Layer 4 of a small transformer language model trained on English Wikipedia (11 layers, counted from 0, width 64).
In attention head 0, each number of a token's query or key is one row of weights dot the token's vector x plus its bias. A token spreads its attention over itself and the tokens before it by the softmax of 0.177 times query dot key.
The model reads these tokens: "ac" "hel" "or" "'s" " de" "g" "ree" " or" " h" "ig" "her" " was" " est" "im" "ated" " to" " be" " 13" ".2" "%" "." "\n" "\n" "3" "3" ".0" "%" " of" " the" " population" " was" " under"

Query weights of the head. A number n stands for (n - 500) times 0.00092.
q0 (bias -0.182): 474,861,830,355,560,420,627,347,294,523,719,553,783,250,409,548,612,435,248,399,501,540,392,409,285,322,317,307,599,711,82,457,467,193,473,603,582,470,375,459,352,621,392,700,761,673,493,634,810,499,327,471,530,607,472,629,446,433,521,555,608,352,661,555
q1 (bias 0.204): 670,662,420,467,505,475,477,172,443,508,861,247,263,613,672,297,574,328,350,521,588,288,606,725,537,583,193,738,334,583,742,493,340,547,477,523,439,449,675,557,538,639,569,343,575,555,630,299,460,313,314,244,631,484,757,500,511,740,421,563,489,507,410,530
q2 (bias 0.154): 511,455,407,391,579,488,724,723,544,840,526,522,538,490,450,54,431,373,470,682,519,426,77,645,574,491,167,473,515,465,498,639,577,854,516,477,501,560,535,519,598,276,510,640,392,295,531,562,660,540,519,384,309,410,562,558,381,511,372,348,737,585,560,682
q3 (bias -0.460): 457,136,690,267,313,600,591,509,745,670,494,317,433,524,321,479,690,888,656,374,612,643,501,554,239,434,440,376,569,478,524,310,576,443,669,371,580,465,408,649,254,428,370,526,680,465,361,682,616,658,701,502,278,453,571,687,422,439,513,553,381,475,252,654
q4 (bias -0.183): 716,399,576,298,375,508,668,370,544,559,760,684,535,524,613,544,516,567,447,589,567,338,342,520,219,483,447,550,360,340,484,594,726,623,402,263,351,598,581,409,401,414,970,384,480,428,456,114,456,256,435,673,520,449,388,590,320,526,826,739,488,697,455,484
q5 (bias 0.009): 516,578,666,708,776,585,437,264,200,325,343,468,300,265,696,412,442,301,290,491,289,728,848,412,534,600,426,521,477,695,550,656,202,279,362,494,415,716,534,611,611,612,325,522,464,400,727,514,552,511,485,343,629,764,445,621,676,405,621,375,678,476,457,458
q6 (bias 0.379): 450,569,122,610,505,886,548,670,506,509,393,610,282,632,357,517,519,615,533,644,436,466,450,639,728,540,286,772,278,468,620,399,311,483,714,372,247,635,463,486,774,469,493,470,242,494,624,792,312,529,513,357,780,569,391,238,381,617,453,474,291,549,376,559
q7 (bias 0.059): 560,596,324,530,308,331,347,418,278,737,280,204,863,346,455,546,816,371,856,412,723,448,590,496,171,571,554,228,561,421,355,656,576,494,310,592,708,598,697,154,665,507,625,375,554,628,572,528,323,440,814,348,259,190,551,914,443,542,569,697,390,593,426,394
q8 (bias -0.142): 501,478,540,589,525,370,235,386,392,461,484,348,658,409,311,670,384,194,613,638,239,853,547,432,599,449,639,339,684,539,282,490,553,464,656,551,521,237,436,178,497,433,269,479,671,647,391,541,675,698,585,475,735,568,347,779,560,379,586,555,722,473,584,402
q9 (bias 0.296): 544,790,554,592,535,375,173,267,394,387,555,543,341,319,745,435,337,138,543,554,503,500,447,677,549,434,592,465,606,477,822,554,600,697,426,500,523,584,512,626,499,598,606,486,498,594,510,296,526,343,468,490,698,86,547,475,608,404,519,490,489,484,390,619
q10 (bias -0.151): 244,630,663,301,343,656,421,546,388,490,604,513,519,581,148,507,577,542,649,556,414,512,458,619,620,134,572,302,873,566,416,467,433,373,572,839,314,350,75,738,485,572,432,607,642,548,388,651,787,823,419,638,488,369,394,691,380,562,432,398,549,389,355,396
q11 (bias -0.374): 554,480,506,520,229,681,780,553,386,546,349,485,522,479,669,231,221,374,637,415,572,573,434,622,454,566,583,653,295,558,474,691,605,506,515,163,472,489,747,598,393,408,740,657,381,306,352,376,695,487,633,832,447,364,534,598,638,295,458,403,595,401,487,477
q12 (bias -0.389): 544,559,477,199,477,578,711,778,473,716,591,403,628,724,356,649,661,466,527,527,564,558,286,578,447,610,531,570,344,510,350,379,344,551,568,403,363,391,530,573,488,224,620,346,605,479,672,563,414,774,738,729,484,464,451,381,330,456,409,261,343,233,149,902
q13 (bias -0.269): 512,236,742,496,578,416,611,400,619,592,216,881,439,667,491,580,324,464,263,427,511,794,649,424,708,801,394,433,484,549,715,443,528,460,696,481,547,630,726,438,566,420,330,494,745,414,217,411,354,365,512,251,537,476,406,300,641,434,413,394,477,762,483,282
q14 (bias 0.383): 423,568,408,602,610,784,398,405,549,288,598,465,175,411,509,488,817,594,205,435,461,455,482,398,624,447,400,573,279,313,573,715,798,451,428,485,657,470,527,420,493,580,509,497,389,604,555,682,650,574,285,431,611,331,386,464,656,457,300,464,654,369,676,432
q15 (bias -0.258): 306,373,612,338,415,685,375,373,628,386,576,655,255,608,400,468,504,291,382,469,561,597,421,472,366,481,569,467,439,422,371,545,838,662,550,636,626,386,653,684,285,439,457,532,768,825,523,609,662,631,612,477,584,330,255,531,559,344,331,505,492,553,299,541
q16 (bias -0.097): 283,544,648,506,363,485,310,489,409,635,369,664,496,465,415,471,604,545,476,309,286,548,736,537,582,465,667,346,424,605,595,658,388,472,457,671,369,571,521,659,459,532,652,439,578,452,498,367,653,759,510,756,405,297,497,388,630,387,626,226,520,542,153,357
q17 (bias 0.390): 359,731,298,623,236,403,105,404,340,593,430,247,392,612,373,789,476,672,624,516,292,365,581,533,746,533,560,475,564,548,600,503,380,325,673,492,389,696,443,682,673,388,300,628,379,339,492,672,364,583,571,451,670,511,502,620,530,599,612,668,523,506,417,407
q18 (bias 0.270): 480,630,540,467,439,441,719,279,221,360,549,464,526,617,282,669,566,442,587,725,504,433,543,569,256,680,378,663,659,551,239,527,440,475,269,620,386,683,442,515,650,579,260,620,474,422,509,688,448,642,384,278,603,626,253,748,282,688,530,496,463,546,523,269
q19 (bias 0.175): 560,660,379,772,270,422,661,320,412,267,294,647,229,550,377,516,528,322,722,419,705,393,610,470,476,343,417,608,369,602,374,413,569,694,541,627,577,370,763,282,660,546,438,639,364,474,620,604,557,433,456,450,472,406,496,518,669,466,572,629,756,218,620,374
q20 (bias -0.252): 436,191,578,366,534,532,563,482,370,151,593,680,634,906,498,615,321,655,650,334,374,723,615,384,569,545,574,459,404,465,443,684,521,341,632,514,466,314,437,321,378,224,533,581,631,479,538,383,637,516,450,442,561,700,492,438,549,498,396,449,911,506,576,394
q21 (bias 0.112): 532,194,411,578,310,238,221,440,858,568,715,447,263,601,355,368,217,542,634,592,445,537,474,612,462,391,620,496,640,508,404,338,517,938,590,667,402,476,488,240,488,523,242,163,634,535,390,436,540,502,476,609,453,976,565,478,627,559,880,559,442,734,281,501
q22 (bias -0.366): 682,353,647,582,503,133,616,649,517,652,275,389,719,321,519,359,479,410,645,346,582,546,768,364,365,535,711,442,701,600,425,546,527,570,423,208,509,517,600,560,486,624,402,426,497,240,378,506,470,380,459,650,161,547,717,725,510,515,519,455,402,374,581,576
q23 (bias 0.084): 474,718,491,292,402,593,221,298,364,360,346,386,428,594,338,748,595,483,328,551,472,484,577,711,541,546,426,584,351,618,748,413,484,232,683,386,646,445,575,389,401,413,489,645,469,535,548,389,409,636,640,610,561,398,611,611,588,296,635,721,858,273,425,454
q24 (bias -0.113): 516,541,539,653,520,586,670,280,537,436,484,566,307,508,811,520,561,586,565,540,483,520,505,287,487,673,206,467,739,470,308,372,423,224,445,603,413,457,263,460,502,315,606,452,420,705,571,665,337,490,713,267,724,542,345,584,433,500,599,721,595,477,595,560
q25 (bias -0.308): 544,353,664,433,395,248,372,379,495,550,395,799,558,637,435,755,514,240,307,446,926,641,352,505,768,590,377,673,692,360,616,301,522,307,867,586,440,479,310,341,618,412,531,731,689,572,573,69,472,328,670,683,553,531,244,534,512,432,423,636,370,601,442,249
q26 (bias -0.214): 588,601,603,419,662,497,285,490,723,401,451,588,437,526,646,503,407,525,505,627,510,537,660,464,594,322,696,448,384,534,737,372,434,653,546,742,371,405,570,581,500,418,616,340,532,666,382,153,479,441,624,594,198,438,574,311,540,613,521,539,380,207,294,639
q27 (bias -0.257): 475,586,814,292,560,552,860,443,521,595,303,379,552,389,439,427,648,849,537,414,619,349,703,594,228,448,474,432,303,588,788,426,477,324,390,472,570,542,527,634,456,742,655,584,496,274,408,590,672,452,267,623,171,248,732,495,502,492,525,472,344,164,513,544
q28 (bias -0.021): 452,806,483,649,482,797,524,328,424,554,393,539,249,648,471,598,366,288,113,649,394,471,345,523,588,496,437,788,395,390,483,488,610,455,517,577,604,171,621,452,573,425,794,415,641,529,440,255,492,680,458,651,577,461,300,317,429,637,357,510,745,541,607,480
q29 (bias 0.158): 477,537,314,405,344,344,261,536,613,701,770,453,701,453,318,470,387,517,606,339,457,423,691,444,633,340,569,287,572,774,390,288,490,355,609,433,382,481,499,294,342,465,392,487,529,787,378,559,601,334,291,716,555,600,658,531,706,494,804,796,528,372,448,644
q30 (bias -0.186): 408,514,634,407,670,613,536,523,479,556,561,347,389,522,608,248,261,753,672,302,632,356,551,630,347,194,343,245,478,503,731,384,411,543,551,835,447,603,272,521,674,381,604,397,726,577,695,514,617,99,496,220,411,745,672,442,484,568,626,563,407,388,430,749
q31 (bias -0.224): 547,296,531,427,414,612,435,562,746,575,477,778,481,261,348,573,427,324,289,614,494,612,275,541,479,549,614,654,499,398,366,598,612,495,582,355,424,686,508,680,424,655,459,602,567,411,526,461,571,473,524,764,632,431,299,372,562,232,545,516,224,715,318,540

Key weights of the head. A number n stands for (n - 500) times 0.001.
k0 (bias -0.113): 456,556,389,393,529,410,525,453,302,537,573,233,419,787,588,426,505,584,510,519,604,540,833,711,671,575,404,368,617,431,639,581,420,421,509,374,349,473,136,294,739,472,415,476,458,470,754,598,596,284,464,538,536,320,641,434,464,584,646,864,530,387,280,481
k1 (bias 0.363): 384,618,383,610,392,557,414,658,404,763,488,502,369,637,582,953,423,580,465,459,604,659,311,519,401,437,374,561,249,675,368,578,428,284,401,628,388,235,431,384,613,399,754,656,667,414,461,285,431,673,751,428,471,490,578,638,563,306,457,743,594,567,391,273
k2 (bias 0.091): 479,208,559,455,530,584,478,417,432,451,520,748,540,643,524,568,627,541,596,307,689,700,609,522,494,339,863,360,327,708,460,724,444,271,346,509,481,514,476,466,620,350,572,554,570,658,370,302,536,505,235,288,414,480,409,562,478,557,551,350,618,495,553,441
k3 (bias -0.045): 614,430,633,383,521,402,317,616,779,158,600,663,637,489,573,452,594,216,353,623,92,358,601,358,619,551,444,513,543,383,464,496,557,580,676,427,473,651,375,626,362,249,578,696,262,545,645,778,385,249,528,664,503,399,542,296,484,673,620,204,800,630,554,469
k4 (bias -0.170): 340,718,422,403,516,393,364,545,637,426,538,471,553,774,466,292,305,601,457,725,413,358,505,555,636,606,509,445,449,643,550,479,162,754,587,274,425,605,519,666,481,342,403,571,419,624,548,337,246,564,419,513,502,670,509,572,687,327,316,621,540,586,555,419
k5 (bias -0.099): 650,656,414,489,361,649,496,420,144,434,424,460,472,457,438,567,536,654,454,601,821,809,386,479,352,526,560,795,506,415,409,412,407,485,467,524,509,450,528,373,200,633,298,491,381,375,585,317,798,476,510,648,592,479,466,369,354,695,403,532,713,437,510,636
k6 (bias 0.071): 569,369,450,715,241,538,611,623,542,616,372,434,629,323,457,570,511,279,433,362,615,578,391,317,417,413,664,573,447,701,447,623,661,352,437,609,663,420,695,460,368,755,560,423,942,428,360,352,746,539,428,308,506,362,416,691,618,428,228,406,573,589,477,370
k7 (bias 0.091): 616,534,605,508,588,416,555,645,981,642,343,581,352,591,495,526,434,551,460,451,448,294,623,569,252,402,396,678,528,566,662,276,502,383,688,533,534,554,409,675,435,433,270,587,456,134,664,699,300,554,386,195,301,523,542,655,501,611,785,636,298,559,203,511
k8 (bias -0.116): 728,603,547,530,673,512,619,440,552,354,552,320,541,613,476,397,647,702,440,549,550,283,666,705,225,603,359,500,514,453,486,347,550,400,596,534,581,581,431,525,228,316,349,489,484,367,494,648,488,281,448,514,379,181,609,384,478,637,825,682,386,710,22,738
k9 (bias -0.007): 459,458,382,489,555,490,499,509,220,609,569,551,416,593,402,596,477,640,506,624,549,520,408,461,535,376,311,697,437,438,495,409,529,390,516,542,436,375,647,569,540,466,442,426,868,575,435,198,514,538,429,561,383,765,463,435,491,460,566,678,484,447,616,622
k10 (bias -0.052): 652,489,656,446,576,451,476,439,686,310,664,405,617,432,464,474,665,241,721,536,397,342,679,484,590,610,312,492,343,575,564,485,765,637,462,408,343,422,421,300,583,403,346,383,616,525,536,691,550,204,496,499,459,303,577,430,236,564,627,758,599,617,563,368
k11 (bias -0.077): 608,512,457,368,615,291,342,400,359,510,716,833,719,639,480,402,429,460,551,656,678,427,443,406,666,520,543,426,592,379,519,560,167,577,432,453,462,323,432,408,267,287,197,637,356,509,386,268,780,586,525,866,474,528,616,449,631,629,726,287,434,719,548,436
k12 (bias -0.075): 474,299,387,400,613,333,480,714,463,264,582,566,769,323,658,263,299,416,385,467,527,626,655,422,340,711,479,320,809,536,599,639,403,506,509,492,422,479,627,527,547,630,611,418,135,435,580,516,349,452,532,636,177,358,534,517,607,344,764,481,715,665,690,381
k13 (bias -0.143): 614,649,750,350,436,598,651,406,549,499,843,424,486,414,543,584,496,511,395,631,524,677,288,480,362,400,649,708,469,233,458,528,333,445,436,472,504,660,574,498,173,416,646,527,382,522,441,436,556,267,524,504,582,641,580,500,682,681,474,30,479,270,623,490
k14 (bias 0.056): 691,341,427,599,613,643,378,547,284,807,237,437,619,435,558,665,551,544,541,409,544,439,485,505,478,375,560,706,372,588,374,327,676,360,452,652,588,451,302,373,392,683,550,516,833,557,404,446,513,453,609,356,672,669,490,588,468,525,453,672,455,271,211,440
k15 (bias -0.108): 816,434,450,469,711,299,490,533,507,342,750,467,651,529,520,512,580,399,410,552,373,341,540,461,541,571,271,800,556,403,439,290,473,259,505,531,412,634,505,406,508,566,623,518,497,415,400,686,389,283,376,731,441,680,622,240,623,513,568,585,456,418,604,555
k16 (bias -0.218): 636,462,572,331,449,556,651,390,584,356,564,556,684,460,575,393,441,398,819,626,380,643,367,513,409,481,323,665,578,439,423,391,431,684,533,612,503,546,487,534,309,662,306,417,449,388,540,622,569,413,631,612,270,799,464,505,378,504,593,438,585,273,634,367
k17 (bias 0.122): 527,463,485,684,306,608,515,481,552,627,456,526,498,428,261,699,499,439,531,602,655,379,479,332,558,439,544,485,529,640,227,497,752,539,517,434,678,528,468,423,261,642,439,441,925,471,509,589,535,654,571,341,317,240,295,707,507,620,509,557,391,537,313,443
k18 (bias 0.157): 382,750,490,485,460,438,486,439,703,615,428,402,443,503,268,769,470,372,356,315,715,469,654,429,435,555,606,387,289,641,535,412,593,563,563,404,517,652,409,327,552,583,418,295,596,287,435,517,461,414,511,411,561,421,565,560,613,377,374,877,579,738,609,497
k19 (bias 0.182): 534,850,375,423,631,486,579,457,370,660,463,466,512,705,372,510,517,409,438,492,611,342,352,455,518,749,120,339,526,437,528,482,419,249,396,739,633,583,297,375,495,571,305,494,719,388,364,491,460,615,681,344,539,479,528,621,479,575,437,733,424,756,479,499
k20 (bias -0.321): 428,597,702,516,465,486,487,492,409,255,633,474,624,467,337,256,525,591,500,870,635,257,476,700,582,709,462,581,541,409,375,350,429,593,486,473,572,610,338,308,315,558,530,523,142,706,369,660,491,598,455,736,576,397,663,308,514,383,500,391,486,643,630,391
k21 (bias 0.093): 453,718,330,444,349,581,511,397,997,218,435,542,382,701,474,597,496,409,612,385,174,433,395,705,284,540,250,310,484,501,479,518,535,406,594,386,655,780,660,830,555,370,742,497,525,619,157,824,352,512,558,481,487,396,448,392,547,351,281,515,634,632,496,538
k22 (bias -0.002): 359,606,574,364,644,472,394,487,625,304,551,642,322,522,591,520,458,571,543,396,451,509,427,430,604,527,606,301,694,203,695,620,233,583,479,425,605,529,544,590,456,272,305,712,79,451,668,394,419,554,638,644,545,512,351,391,308,657,709,334,626,648,607,573
k23 (bias -0.013): 629,564,460,487,322,621,244,786,222,433,419,409,690,547,160,374,494,484,470,699,603,209,530,355,497,681,289,420,338,553,235,519,491,505,536,792,663,641,450,353,318,415,382,430,576,639,672,620,481,602,674,478,300,375,587,345,556,670,622,720,476,611,538,700
k24 (bias -0.138): 364,566,454,625,569,414,559,490,216,459,620,300,467,426,475,384,620,538,260,782,664,515,706,522,466,568,500,643,428,590,600,346,605,639,456,384,430,678,339,636,540,508,465,759,453,476,604,322,492,372,383,603,436,296,483,649,477,601,310,484,397,597,364,606
k25 (bias -0.112): 498,454,588,511,638,593,809,543,537,255,897,306,395,537,577,383,447,396,344,759,523,421,482,435,501,496,441,719,351,281,576,564,275,688,344,318,503,565,775,453,645,239,556,336,300,626,467,596,682,451,452,277,592,508,582,480,523,751,441,363,507,493,380,572
k26 (bias -0.158): 479,564,494,511,395,552,566,585,449,457,629,539,400,466,520,241,431,498,443,621,347,565,375,324,408,782,172,494,603,414,559,529,328,502,363,474,503,531,709,559,536,483,613,610,469,662,480,511,210,521,622,664,536,654,544,394,370,438,639,521,468,437,756,581
k27 (bias 0.086): 462,628,656,205,417,529,279,560,518,646,485,684,721,482,458,506,433,220,574,481,318,627,392,319,623,597,386,356,481,428,520,630,377,702,622,530,514,355,269,403,504,403,411,584,344,601,649,263,396,406,752,580,630,687,595,454,442,618,654,469,684,416,579,382
k28 (bias 0.039): 764,606,483,661,685,449,697,492,257,742,514,443,732,468,484,615,579,422,422,418,684,411,561,497,213,548,191,477,442,750,427,519,363,527,339,629,331,419,518,418,557,475,489,601,607,427,360,382,410,507,731,344,392,463,557,707,701,435,715,725,411,326,299,267
k29 (bias -0.022): 375,623,377,487,311,410,384,478,623,416,540,305,433,694,515,445,452,667,771,616,380,356,547,741,580,521,356,247,674,482,562,661,527,318,379,567,748,538,375,608,645,443,450,486,755,531,631,722,377,482,565,543,394,181,535,490,439,498,406,552,428,496,118,646
k30 (bias -0.087): 415,648,521,472,347,498,509,411,612,488,560,637,503,550,466,394,531,246,500,711,349,722,433,687,440,575,228,702,676,588,577,593,529,395,411,224,430,265,516,580,655,529,876,551,469,686,449,431,492,618,256,460,585,431,669,459,353,547,417,399,723,334,405,266
k31 (bias -0.121): 729,349,433,448,479,482,380,555,563,176,765,480,515,573,549,393,496,459,504,454,420,530,465,300,677,412,640,631,537,268,460,534,305,567,719,383,421,585,904,551,480,551,358,359,399,547,439,478,775,275,304,591,580,629,446,324,637,616,376,445,585,464,508,627

The vector x that enters this layer's attention at each token. A number n stands for (n - 500) times 0.0078.
0 "ac": 583,519,675,326,369,523,368,509,611,175,497,697,624,554,476,443,510,581,550,722,385,350,601,522,430,571,405,496,578,231,430,565,348,531,536,229,415,377,453,626,456,499,462,449,216,602,644,785,385,375,758,611,635,498,483,430,430,615,632,401,667,469,619,489
1 "hel": 582,478,805,253,420,458,414,358,537,257,503,642,534,693,410,452,571,471,423,564,486,495,616,546,377,482,392,462,552,180,535,538,395,569,366,353,429,360,510,752,418,483,431,701,335,522,681,753,331,536,698,753,481,524,528,309,458,650,643,609,541,434,512,449
2 "or": 729,382,716,318,447,522,348,382,518,197,567,787,486,557,457,516,487,493,450,447,346,350,577,523,336,578,435,364,592,346,501,531,257,633,600,277,622,458,545,715,591,448,471,397,285,613,670,698,310,497,661,610,440,512,736,379,530,605,566,455,607,526,551,451
3 "'s": 433,662,638,307,596,563,262,294,564,189,414,756,360,657,383,601,490,469,614,591,393,375,735,522,305,536,409,653,482,410,468,617,329,605,533,321,498,536,638,654,469,498,369,509,302,587,537,605,347,572,596,658,410,475,449,286,518,537,609,347,576,649,658,576
4 " de": 451,737,738,329,473,428,371,622,673,88,437,362,468,453,567,479,475,571,557,566,501,521,717,304,413,581,553,582,552,234,579,703,402,510,602,384,559,424,593,590,596,522,400,403,212,487,653,559,405,538,609,542,566,380,568,173,457,569,525,513,467,553,674,476
5 "g": 620,502,708,450,574,390,425,545,588,282,628,736,586,510,514,523,320,491,513,459,664,454,533,312,417,741,377,409,606,399,518,465,311,569,636,452,385,451,324,578,618,554,435,491,89,665,466,690,368,529,488,817,496,359,453,333,368,609,477,433,536,463,622,675
6 "ree": 636,527,721,274,474,477,436,526,609,171,581,713,383,382,324,375,494,531,529,401,471,458,599,500,599,654,398,579,603,205,517,631,268,638,426,382,537,387,546,693,657,467,292,496,225,715,521,581,411,382,593,558,460,439,611,415,482,518,578,477,579,713,674,501
7 " or": 425,673,630,391,531,596,311,309,456,207,413,636,415,685,484,571,329,305,503,594,380,404,610,413,377,601,361,501,470,332,527,631,403,808,657,538,620,371,716,561,423,546,396,556,322,627,518,640,383,549,576,592,415,383,459,290,539,659,508,429,499,749,704,497
8 " h": 414,657,633,388,522,549,171,320,545,307,745,533,603,600,566,455,439,366,607,554,610,259,537,258,467,721,232,479,504,393,488,573,486,700,452,567,595,644,599,584,486,370,519,630,285,595,427,688,440,436,355,611,475,553,550,269,489,491,507,374,544,707,652,429
9 "ig": 567,602,627,217,541,389,378,454,592,26,594,639,459,542,612,467,344,449,656,537,502,527,421,355,482,631,411,324,339,452,520,499,447,652,466,580,482,360,460,553,450,531,607,540,254,775,597,619,469,549,573,725,426,433,701,326,489,338,504,468,531,647,652,637
10 "her": 573,432,804,263,552,511,403,519,544,228,499,713,400,666,362,439,426,318,694,562,489,408,539,341,551,650,386,481,512,374,383,501,291,562,451,411,545,537,382,766,503,627,559,590,356,812,517,671,347,389,477,667,393,434,418,330,414,503,481,581,663,538,666,600
11 " was": 468,676,720,388,483,588,366,364,423,190,452,554,344,641,331,553,422,316,495,620,337,360,702,451,396,620,362,604,375,386,512,696,429,472,606,424,554,589,608,482,495,534,391,501,367,601,493,656,305,680,557,673,376,304,478,505,501,470,696,406,564,775,757,554
12 " est": 438,676,715,288,560,510,268,506,542,302,524,463,491,471,233,571,380,270,443,496,584,367,443,366,301,611,358,421,303,316,579,744,537,701,757,501,544,627,494,667,530,555,375,497,389,654,521,652,638,374,482,617,581,465,622,288,522,664,415,539,573,494,650,536
13 "im": 535,582,827,308,373,497,315,387,550,351,736,585,465,491,525,358,491,590,492,529,457,390,357,424,525,778,461,470,347,394,364,527,443,509,471,441,502,411,586,499,445,498,359,600,316,763,687,615,338,397,648,851,501,440,692,360,452,414,528,419,477,504,760,596
14 "ated": 445,472,689,358,505,589,302,419,527,297,575,792,392,434,384,591,340,400,544,563,392,354,619,491,541,735,414,408,395,280,406,538,429,523,585,311,643,509,456,548,475,661,237,526,354,722,617,569,357,500,659,505,582,343,642,419,482,547,648,441,477,646,849,549
15 " to": 371,639,647,414,499,564,360,357,429,291,524,698,349,728,330,612,482,380,539,613,344,355,626,424,468,674,325,578,535,315,375,638,290,639,663,621,545,480,473,530,505,560,370,463,322,558,638,572,306,633,639,495,419,499,439,281,445,674,477,481,457,711,817,514
16 " be": 474,688,731,500,538,545,370,535,531,67,443,617,540,580,344,512,402,447,501,600,583,356,688,489,483,680,253,508,397,290,419,598,479,518,527,521,465,597,497,406,572,526,346,441,348,627,469,365,250,643,371,677,482,473,512,427,582,497,536,477,510,752,860,539
17 " 13": 566,717,604,656,580,349,345,493,587,338,613,594,355,430,380,591,510,438,562,417,529,273,438,514,607,691,416,376,378,528,498,692,325,582,542,453,498,524,541,651,386,496,429,462,256,880,441,541,393,434,332,608,477,282,543,303,429,525,557,459,617,511,879,578
18 ".2": 451,746,558,470,562,428,330,519,529,316,563,631,487,473,353,478,443,431,585,499,395,555,518,366,667,666,422,593,317,392,558,723,367,668,432,290,551,533,503,500,494,485,476,636,185,808,365,561,425,396,351,526,462,358,561,480,418,299,589,665,572,588,897,534
19 "%": 454,563,639,488,379,563,378,418,484,215,692,499,533,585,325,309,409,369,578,473,401,512,462,405,590,463,402,473,623,193,499,680,240,552,497,360,721,570,552,486,632,669,369,590,343,731,425,563,477,521,603,504,267,429,600,555,362,427,543,635,656,599,769,695
20 ".": 531,511,616,304,352,481,143,249,402,351,491,570,545,653,162,468,537,434,598,545,294,434,601,478,555,561,488,607,498,372,430,595,443,680,656,471,631,440,536,470,569,539,523,468,388,572,534,444,257,599,398,625,520,462,646,378,349,626,599,525,731,594,825,647
21 "\n": 367,682,555,282,313,492,269,404,442,337,636,588,465,479,179,397,471,511,659,516,371,343,680,503,621,375,385,390,610,585,428,443,472,604,671,637,445,532,499,366,619,505,402,536,295,638,601,502,342,408,460,693,510,511,401,412,496,646,636,587,683,731,797,587
22 "\n": 369,717,542,293,312,474,299,433,491,366,640,560,477,498,174,402,450,532,666,504,399,300,681,511,605,408,379,342,576,596,410,437,503,613,682,668,438,526,465,401,639,463,394,534,306,632,555,509,305,391,484,669,452,523,411,406,515,649,617,629,634,735,794,612
23 "3": 424,738,441,539,506,387,382,520,548,407,527,502,548,374,313,505,563,373,560,522,483,366,435,462,666,602,446,392,433,561,419,658,388,578,628,469,550,413,414,644,524,367,288,626,296,884,453,673,269,409,588,587,255,363,513,480,391,451,476,710,580,652,830,650
24 "3": 424,664,431,541,488,419,352,497,507,400,534,508,546,349,300,458,590,367,525,527,439,425,434,477,656,583,440,428,439,532,440,659,355,563,596,438,574,468,440,638,537,401,269,607,274,892,499,711,257,407,577,611,309,363,525,493,367,451,524,698,612,657,879,627
25 ".0": 450,748,520,474,520,508,284,616,562,286,549,544,523,501,264,447,448,414,566,479,389,490,513,374,595,599,425,467,352,461,443,673,408,603,425,396,602,626,549,451,588,467,402,597,311,762,465,621,379,411,399,467,447,350,584,506,351,251,647,748,586,599,969,551
26 "%": 431,557,587,503,363,627,369,459,499,253,667,450,565,586,268,293,414,398,548,468,421,479,450,433,532,449,427,419,603,227,449,668,298,541,497,424,713,622,552,489,666,644,345,543,403,728,452,606,449,546,623,483,218,397,609,556,365,408,542,687,597,600,814,723
27 " of": 326,649,546,453,551,629,267,455,433,383,460,621,284,513,290,467,361,377,558,617,399,395,691,502,373,533,393,462,390,394,446,679,274,702,673,622,536,512,672,380,553,595,450,318,487,735,669,537,389,524,665,543,435,359,563,300,461,564,469,497,444,701,796,681
28 " the": 404,722,511,418,483,515,329,317,454,366,471,715,316,609,327,443,410,442,562,436,511,437,673,516,428,484,315,547,419,580,348,675,339,678,657,606,421,631,606,556,519,540,378,442,484,638,552,456,477,553,677,641,413,405,470,146,450,480,409,459,499,726,913,592
29 " population": 562,537,688,463,458,473,303,637,292,354,498,618,486,542,235,380,484,455,602,495,359,396,486,390,491,585,335,353,462,328,719,744,318,519,580,437,556,574,472,490,657,651,411,599,539,605,379,623,541,415,565,356,308,457,659,466,435,255,553,472,673,709,770,746
30 " was": 437,619,657,471,459,571,379,372,319,358,461,515,378,585,271,545,445,312,486,631,350,374,651,440,455,599,310,525,323,443,519,758,477,395,592,550,539,641,566,406,566,549,455,410,522,614,487,544,329,684,529,695,307,285,503,480,473,434,678,437,546,806,881,604
31 " under": 494,586,499,350,531,538,382,404,345,326,518,634,466,523,250,595,388,322,681,621,372,316,603,263,423,570,408,478,414,395,315,724,314,547,583,698,462,645,593,392,671,526,441,523,563,608,674,361,447,589,540,591,389,478,475,287,479,658,528,558,497,658,889,598

Token 12 " est".
To which token does it give the most attention? 12 " est"

Token 9 "ig".
Which token does it look at most, and with what share of its attention? 9 "ig", with about 30%

Token 24 "3".
Which token does it look at most, and with what share of its attention? 23 "3", with about 30%

Token 5 "g".
To which token does it give the most attention? 4 " de"

Token 10 "her".
Which token does it look at most, and with what share of its attention? 8 " h", with about 20%

Token 7 " or".
Which token does it look at most, and with what share of its attention? 7 " or", with about 50%

Token 28 " the".
To which token does it give the most attention? 28 " the"

Token 17 " 13".
To which token does it give the most attention? 15 " to"

Token 29 " population".
To which token does it give the most attention? 20 "."

Token 26 "%".
Which token does it look at most, and with what share of its attention? 22 "\n", with about 20%

Token 23 "3".
Which token does it look at most, and with what share of its attention? 23 "3", with about 30%

Token 31 " under".
To which token does it give the most attention? 30 " was"

Token 21 "\n".
To which token does it give the most attention? 11 " was"

Token 15 " to".
To which token does it give the most attention? 12 " est"

Token 27 " of".
Which two tokens does it look at most, in order? 27 " of", 26 "%"

Token 16 " be".
Which two tokens does it look at most, in order? 12 " est", 16 " be"

Token 22 "\n".
To which token does it give the most attention? 11 " was"

Token 25 ".0".
To which token does it give the most attention? 22 "\n"

Token 6 "ree".
Which token does it look at most, and with what share of its attention? 3 "'s", with about 40%

Token 30 " was".
To which token does it give the most attention? 30 " was"